Layer 3 of a small transformer language model trained on English Wikipedia (13 layers, counted from 0, width 64). Numbers have three digits each and are written without spaces.
A neuron's activation on a vector x is SiLU(gate . x) times (in . x), where the dot is the dot product.

Input weights of the MLP neurons that the questions are about. A number n stands for (n - 500) times 0.0011.
n18 gate: 515510301592522722233394797497732662696298386616786519484530375559493235221604625445627466629554699721358711663408304397710555579363639312515255461518373573477601363592596649613225409684493538
n26 gate: 468420420547237444554322601511352371434629433539451420521634427484471436513453494489157761270517307471505711458456663593465397615394381551524384553896486464360663317372364636672664666441677633
n32 gate: 482857353434553355652762341604461679464431608369606494506495446407625211381710359179525558669551413689509421719290457637358456439629350486346721399444413416473315573624355221394440305300573814
n38 gate: 459384463256558621481478580785721487570368708546234425628419611176265277459851443206425590393367281582558501644116691440307487398630332486421487508330721578315320592202713494605706788497574636
n41 gate: 292714614283493556641632410636854682555209525458433628618361522765648551618711370331573612606733701284492284238435382705474448755569569335985425491306485538563396749590553578474324324585553706
n43 gate: 596546489324861698333403345193234555499461512845463595549467400590726573270477537576660397907452569469556359480551718527372418588526418657356486466505512383244382442372526226377612560296585644
n50 gate: 695328598485214581729479371543557351415366349456447351674218366410328335476621762463458759443541418607787642274419477592711332446356474536474693588482413760411407447717588576421333565692607708
n59 gate: 685570473459631523560541388404393327567405490471364464600470407519854330401506422530391596705664264505680668271522535532616161544426559457521465401636178269535403771265177532592493485634570466
n61 gate: 602448481538678810200651568517572360465929601720494485567907575677453512576385509440536519508578276547669531467755608588476601557337449528246364526363155604464479426295296379625584542497433404
n69 gate: 532463382429652294533475445728582460660516373505416427365374620456351341536440519717802765549385450723373431811426485215402654449318772753443401416366362555321648708490416371603592365593493613
n77 gate: 564447627357351395273324383431303715558464474453478807445362258464313612537534498571780560591362525231481546518232681348665499410560551671580392669436573493665129423395617464374642858333565624
n80 gate: 654443708698633552593462771521427279879371702313626468650331587234463483200396378226475479345610561766303804731616295287553541545408662409706548332222581584652346529329313710693416365261684623
n82 gate: 519557532750617405493449272511405192613446661493673506570414697445536410471457387507433565418479330552545490513391642253367375454178504338537709645518626502601212423269399675527481501692353567
n88 gate: 659226304349667651829597324623492753466323750292575452275562409594715707520497431384607701470291654344469518527335440455226438477789477505496556510860419629540247767493455303524578611449321715
n89 gate: 469423482794454484639506605508609469362369549610666381491715405410347490330403549642231172531655500494319537354535444785381545261259425402633629811682833680538528328363407702401285110396299596
n101 gate: 650513513613506699377620493607491309538491230379676388694261662677398518243832722540591173650544254183432401272254405620507620319369698634376426491370504524460599374704390633444291645495437629
n106 gate: 614387486466536363770441587716507556445277592527548747408458598523499456411616449353573487613721363550728423506290295669407486666471489564374651359217411488519488548748398565451485537254485312
n111 gate: 360468528772330405251685510650431676816381432538543433711706347310759453457589454513324421565340402604379604428331645507699636347648486343598572502683375397536340355292310487432486513427598641
n119 gate: 488478467636186333454782691462584192383191575488433534563404555513542438465537377485719606528221439634467455392290289433371628507541320769593562275590352557632606440321624713394350486216633443
n132 gate: 469800605547350398410349691606533578561416741330439138704600589418510621372518359435470420519638676606807481584706324536377470500549540259413318468801439615489615616585560525401151475372532432
n143 gate: 714542508198440459611755676523724309675274396318589557585428153457559695622588544524531508273478685597476303378327456412487639527326590421480655282416406695645513650318217825583452648634440291
n145 gate: 463501540604452631468648512203536282561586385476752407279505264892336609606316679574735581343623505561589292629704336797398533557638499689267288349367613820467527339632327145566543623483557460
n149 gate: 390435353595416468524343408635648559926597713303175686366589589589678673454537454416662678469505422508702313772359605549519325436577670572415544606692518502667603756549491563676602645593611465
n150 gate: 547309508403460545431583579639618480602493711250600362476852672541355478693680213712321454567658645576311515382632504293575374546567428632396443583379571813180496463386496627554549355363385277
n159 gate: 433183438402412381523759362539431419382558505278591843343279499615493285258276690579607384457814478573632438406513611339625603650133213571488550485746602578546430644285334497746543573686841666
n161 gate: 293264356741179548424556688517580400483422597513736790492386348696490442551311394464407307423829689606233889422555397555283396648544100467423493609596344468589448525272464502691573542705376792
n169 gate: 797305768328517536459304495530330516308490537702812692344464570517407438227492532505328552516262506701510641711391659445410520272536734595417306763569367433525423696424516329417606551549459543
n171 gate: 471509542450355517471398567407491381544539526471437473480593477531615512734741781668543545736416567604298822610572573530359717415757436660471428428370685242522464524579337580522662367570574374
n180 gate: 376295292363802489422499485570608533622774585439323308483408470598319407760710311407489620520574401558543692560802393608546480649634645537748701570345448362363485559468361684701430494588808522
n182 gate: 691673432462480477396638463813377545735248384762579808615471713594691384267674614635569394513779390499409502332289529502470622286487587404564671437331612394510512781458363560533881460199548430
n189 gate: 638505562633482684360392501089280465645471494568486334535565718510305514063441560337272389618481687329401503498229586539267465582492483290286440273205386296557585636470226677516279667277669393
n18 in: 488459348492587654292251637388588615627274602652732399547554614563308408244639711515622331360579714672491617749489508622665338495443798396573193767575592503577591415763655450453302219552373458
n26 in: 626372508535401377516580747641315577742656404451514405387685618505658296674535522499560476472181175702549559550654484653557474645659510518459602443666642584450496468641668567390323469465477377
n32 in: 200489383291623618617627529560504396380651526357441655551393420456493611572632712391400641515325477406492729671513453721597620392419354486238659339493480478503321555493241588501623673491706703
n38 in: 356404594278717285547542595652486566640585375496637528281383304495351540440515497555856219471619324494448432842362232552555639641412645396445441637474160260735723491707416386254467312600486632
n41 in: 501539623351723606380579548481434581733476345525475671474585400471512735612414417451676355613468532452395744501598413529402328592602619519534550401263754584747522501633749722712246604570572540
n43 in: 436369562280505340367437359357430348637615521635620532639510521486545375395563696565758498740386458378508635559469334296524760482672563460338398393407524351185238600455539526394716700584500904
n50 in: 374500494530291321610335420752356643588260620409758581511588472655368338397590326544718488486393624277372564571262406120631630474400738549352806641416479286511388304744550576411519310494168528
n59 in: 466506367396594377651316513701445418526441389265290594551190486485765602436606263487314448632442256680615722302321500389506185435224649548425624426634224112604300599403280638390485407388360505
n61 in: 604954562594606554317550433378461333575619542767572519646444660362409342619632630450455443463663627337362368482593701503323746774400293534434445489405441576440694359363702417675365599584489588
n69 in: 496535604585523746458550419749436414249311245705346432560594368451505470581541325428538187478522495588766620345434618555480706605485523191465331680294441705559373490636491260694422462576470482
n77 in: 677669482488699696706369488561584573653702640587445463453691569496608581312537586405416612513400421185503466603495665519441484247661429559635546554762312358744800639673375551437208257491518425
n80 in: 491094525607604506372635795375391556700365482586535250561640688771699680622534450577739752317389550349585484507404397640730582475467517391715600601696659637223633514746470559257574539532476658
n82 in: 420562620572470448543438743338511343616576701540550526365553593351548459460620318569698570438314517301683551436543429651434346225286532238339514439471484440502653453316529359394212423567357557
n88 in: 469435519450690648484435351522459723510326550461409560620218455622222567592299498521642581414631510462421906454519609382076502517527744452585491210675339482267436453574427545833812581448322661
n89 in: 606294582600324569459731664451273343466554549548518452305679377569706659298398677329778626470333482619600406821271524673427716306394346658569351493611287472248474442448579151847562487476307422
n101 in: 515415247384527592367379464251583649438458390574567754716622367725780786281550552332564553585527445536328148500564376641537611410779367344267211212407540648310394639720441509562438644534616193
n106 in: 189490547241568561640486208575755503526489563425517460499428517616474360554580559269564508526584495564650377417475398598654561409443438617424738335484377428473452728613186625718377659435497649
n111 in: 284418633642634368275424397664528569646623427644531401635477463290553417416585432408328435501444341520473414484406482724646436577474382289487570653641529477457276086470142485553540332473704632
n119 in: 442336602566499486386610753526381305546595450520423323640394553422290352702516177223433429350061434367346656448489564708217538478705552772520275656484430722650760387458348069399358416389461436
n132 in: 404598708574506380461315522617464382615687524564460583226306417749445590432738336433384559682686579703536325519521354642462535517258452372626521519629501428771486427706706343727387233546350692
n143 in: 403690331669068549484455508551331344751491624429626539439332486502405167528328337373656547766734323576360468725585400319305473369799333555359374427508490444547668512584555218632690560465309481
n145 in: 460604347639361358321265750590468364702697374563754495474501549556437456306654552184652550358462489329562682486590600713269462415381170427302644508431693712207613478824544406575543323397549731
n149 in: 327417590478202677494373457499795784774527540499363768487620529622522444619544343446581452724349554379653442624357643447462289273723485442604254381633543397465340504469596607488360530739544409
n150 in: 451400624697297599575472713598578395575363591434606375371545503594458387642725400640435511622705443613260704482765419305900502448649476628571414583385586885413348532375537704386374406525322566
n159 in: 487360589372507272622376633688493277691560406262586769518268741466446334482535690319478562480542513486818560527367731629458810249702448531533425627478611470272477548433137597527356647613384661
n161 in: 444646603723401421385396670663300623448868563367515657449708478463321587818347426294235378675642562720265801316501644272188357612341506375538228465459471525573497428556548454565594632471699878
n169 in: 713556810372602558243431578623533554377661536495806603446473602428155455157517355416453406501652294563557502625397446529495616482485646566248325730605286538530434598693400326505521523480468423
n171 in: 515706529603476605543405451294526526746570604470718339518461517583528330448433545465549638551534565747378676528447735300241428468588546470395434695603626401594690448763522398358629319481579477
n180 in: 389432341235481427665407447411432442602573727526481589248566374558391651696604408679546502699747575447698423579574530480386750586607600754520641402480168482543371335439575712570523598575501513
n182 in: 321587388471410628571492429603872500586475655223425555578546291457565438774321578512480431271776661804510532667662557369637377664399710473477403381407365473574507574580222362755249236743374616
n189 in: 438464250375698645587563587375535374598580411281740527319485612580561590373540684192415457726616548639318565609640449581505251414627641314369628365360623190569420583340402678721311643286583400

Each question shows a token from some text and the vector x that enters the MLP there. A number n stands for (n - 500) times 0.0044.

"y": 406541509601536574544538512520347495425553506620450510547575298527398419721578683224397412395567617421620407596564343388511504288464500359364512512427434331515429363537422539446359642467449480
The neuron with the highest activation: n189

" fl": 485586489542454697415393521380366626549533559479483453465574625580464349539640646518650473365454430666360593611438469563412366541552761389449255507352385418335629346593466461525597615573481343
Which neuron fires most, and how strongly? n18, at about 2.4

"3": 417426327511560601646503490436486425456520380399633582485406630522504495471473575423540494512532330539555518347521566222610262291474502501276729582278504411615466481596475461484189514399260523
Which neuron fires most, and how strongly? n50, at about 1.1

" have": 308575627465621490508578528396494551273569758406433757503603519476521599572467433421448496579557566445378465455399562502400314632413438604257443489248428419581568450555478303580530420489457367
Which three neurons fire most, strongest first? n161, n61, n80

"ind": 474441496512520641475463443573648362593591491318479484549404416589511352542529594682381442680358672494314399564524443462522322299419533579466557436493503509672697513510520402391919509437507392
The neuron with the highest activation: n171

" d": 467659628744630544553417574429540598420506526397412552373512463623558722526553573675484397469457434477441438749403583334541308470685372581623433661537456457480609406443524372580579676558671416
Which neuron fires most, and how strongly? n149, at about 0.73

"ri": 511434462435627464515466493569426451582633636440586458478404568420507599789689494382334526635386678469649515388597324521530480580502435418432346567525405461451508413561536364484320523326497389
The two highest activations, in order: n132, n180

" team": 496310521568656441585403340525434432633522444450392669504556543483542839503479491405565536310239376591456381617354626319463409585489451383562328465304521488418431498700617405385498464577382383
Which neuron fires most, and how strongly? n149, at about 0.56

"st": 493416659643582680480397436640361495504428437530478577571441633416558532602458528496435482396404503572470307514770290512621463346536733509680647615570373571463388470406363501444526530366401501
The two highest activations, in order: n80, n111

" but": 425655592370565599592539495456359450403469432564483808446503559399555804511476406307493421477316473272410368580493548367559494367374481543506374581376450351812630538532531443491590393484524317
The neuron with the highest activation: n77

")": 444471345469548515624588640454358428546353442521398545670533635457379548658545476569319417495356293459574613560511502575544490226411523539457575584478397576657282383580779444557458440566555478
The neuron with the highest activation: n119

",": 369560519502559567450514603453386705419618527404697639646572567433462700482318388536350403393378318434466457439661497477610435502360575614548441609418528385701476413522470232466376402505599484
The neuron with the highest activation: n169

"f": 500639509464586536470474436650430668594430355425395474505523668370647455724378595591539300312489562554622323501623577472544524319503729497594540511488444639453640509514470375554594443437445333
The neuron with the highest activation: n182

"on": 392465385623784473596525541573646544463643512450522511381441477504387577639477639375384386662512583520561461387654397400562619420590694472565265522633551381593466400707542497485440655444451362
Which neuron fires most, and how strongly? n180, at about 0.25

" v": 455614501525717575288439535358362382591468461415493645492457610655477597570424596639578452612353426754522601531435565451612360727498531451679491558573388566394486420525571471493417467306611693
Which three neurons fire most, strongest first? n18, n43, n80

" an": 542627423468445376598630658423452356469494483387507556474628499695523567624198664414635482633468451497489510728522422453497507748462553466474376599467514457635576440446638419503539532422310707
The two highest activations, in order: n161, n111

"ec": 588697512433678582754490573485435465499516484489452733439430576474547427615234521507234332296427572546511492388488580428612515585782507614437406599598440509406541305441518518478554553507396439
The neuron with the highest activation: n132

"s": 402620468660561488343406617648350501432604381433545495607579462436480417586533557529395292492480555454397343495626506631565491520637489474453534590433438490467290280495483349443491561288575382
Which neuron fires most, and how strongly? n111, at about 1.4

" sh": 454610461619596688351416543407385589455468557459565391451478495572554326625523492581584493410315290535404713580540595413378579651587693508664282435188399510526593358569510463542609464534541402
Which three neurons fire most, strongest first? n171, n18, n69

"a": 421493283496624442413468476490325517418529518460358376629588613652447544770544630616547490419580639517523536627660481462491500307533442613519647619435389535576359416625655360382401490475580458
The neuron with the highest activation: n180

" p": 544674611496524578483264617391307495489520408293367336393607565805471485551504626729513375411446289623489530515416504499520528565407460423427436583369384621504649451500481461419534552463552454
The neuron with the highest activation: n26

" in": 484527571408448586411458380454342644369561444374395525407489641397451653519428600260476298402427335455314503501505315378684460500560484486691524508475517571555650423465610351694435520500437624
Which three neurons fire most, strongest first? n171, n59, n82

" a": 567652466401529358462598522409352486472573540511448500520587411742511456594241620260532374566546407309538513656508413419626432706532560430543480606430576342438521413590519383614624554476338543
Which three neurons fire most, strongest first? n43, n150, n61

"ro": 349612422551556572610388438456244553582567492586695533324609572413375486640470560535403379356482724431654531464547438430481460368366421514531509475608383266535546411556380555528489571368623385
Which neuron fires most, and how strongly? n189, at about 0.51

"al": 540701431666688431666458513585543491428677457477620480555536373509412550725399608385433440549460470485540460583456411441571511355458380632495783501515340515361561404631698560459570555509419398
The two highest activations, in order: n18, n50

"duc": 355309511519288506477559358500384580668566545403551345327353554499410683529330618513409397336344587571469420543445629758486542444562399597368454403490553496260378399575457561573464571508474401
Which neuron fires most, and how strongly? n145, at about 0.79

"The": 407559432334444383332510525423313476455433246527569625564457475532458410620382478360497461562542545225413306603520511560453693614326513560563593671460601441392491365538265590537420480467406516
The neuron with the highest activation: n159

"o": 286509295545711629569443466486427503473548461519329527721509516578435593736462522600508624447510590472550532557742346518477628281396452546511354621516416495465430456623593473437491478413471324
The two highest activations, in order: n180, n169

" N": 439538607465412592578483591380365520571733498262380539601475645708510449395480533504549455613419629546540374734497315381534471480416429313477539571599423603552482371519545527546450466348416417
Which neuron fires most, and how strongly? n132, at about 0.9

" c": 438484515440609512307497620375367549415378405394680364465459586684519488660614521603519447313335216608504623539588586520554408631580373578619595508517422467494805454459460504439545569450451386
Which three neurons fire most, strongest first? n26, n119, n149

"ut": 518531579490352419812483502598485386598526408661471607450497521447468551574403494370397399331508675495482420542718408478542440511543475533461350599499376685536668350544462489326569523288640418
Which neuron fires most, and how strongly? n43, at about 0.24

" M": 461547467358460514556430584368393523488579340228356529518308604661505277482329503699435396475421436547623542736412374570590401511460355420553599468522428466430594494456509396588276602434487432
Which neuron fires most, and how strongly? n159, at about 0.5

" f": 497632415425613628485360628522301601409406351593439394403487659577574498624428608593621320416468324610542505582413557472503613467417590395624408548396323576336662510513442328643489586529397421
The neuron with the highest activation: n69

"ra": 389447479545628532472397348525385436508580464442630729401512600557477491717481622449434355571605714328690690355523466432536539509453442402514509587594462337401629541555471411471404565386663422
The neuron with the highest activation: n159

"oin": 419572604577575524444379485574377534516599431581568504611430528574430690440341657450575247314637374566507538369462618492435482642319366343439407453573486607414645331536548485394651551429575255
Which neuron fires most, and how strongly? n61, at about 0.67

"ran": 410250376550620619566447466416334347417587525315616540528582711442456771638357697468427370572644626475549644524575457498536564571498399422512575549489525537447581514355467432512335698392448438
Which neuron fires most, and how strongly? n189, at about 1.2

" 12": 448528401595607474671535468443471364336636513407566605404488630506317407561393432385613668417313338520491476422588618245511478342405425397567566390556521441484502418564570183438438454567302421
The neuron with the highest activation: n82

"i": 475539413521637567555461470442391578495545744528325440625561552551509418577565585613359497444460740418492404287713339480454500368537475591493612631354370481523487475724529268424316550446547451
The two highest activations, in order: n159, n38

" B": 410517597592572481582502624351448581468615255493500350650396633601503300570548560668579348457465544307603338636523480357547280397416466409622421510437458669453610486595515448611551555540355352
Which three neurons fire most, strongest first? n32, n161, n180

" to": 408535686452709557393503466440322548374563483420395606388496679471579663698496526273528298514529452334475627535453490510597459369385573427628448391267524460517715502520510344567520398472539396
The neuron with the highest activation: n41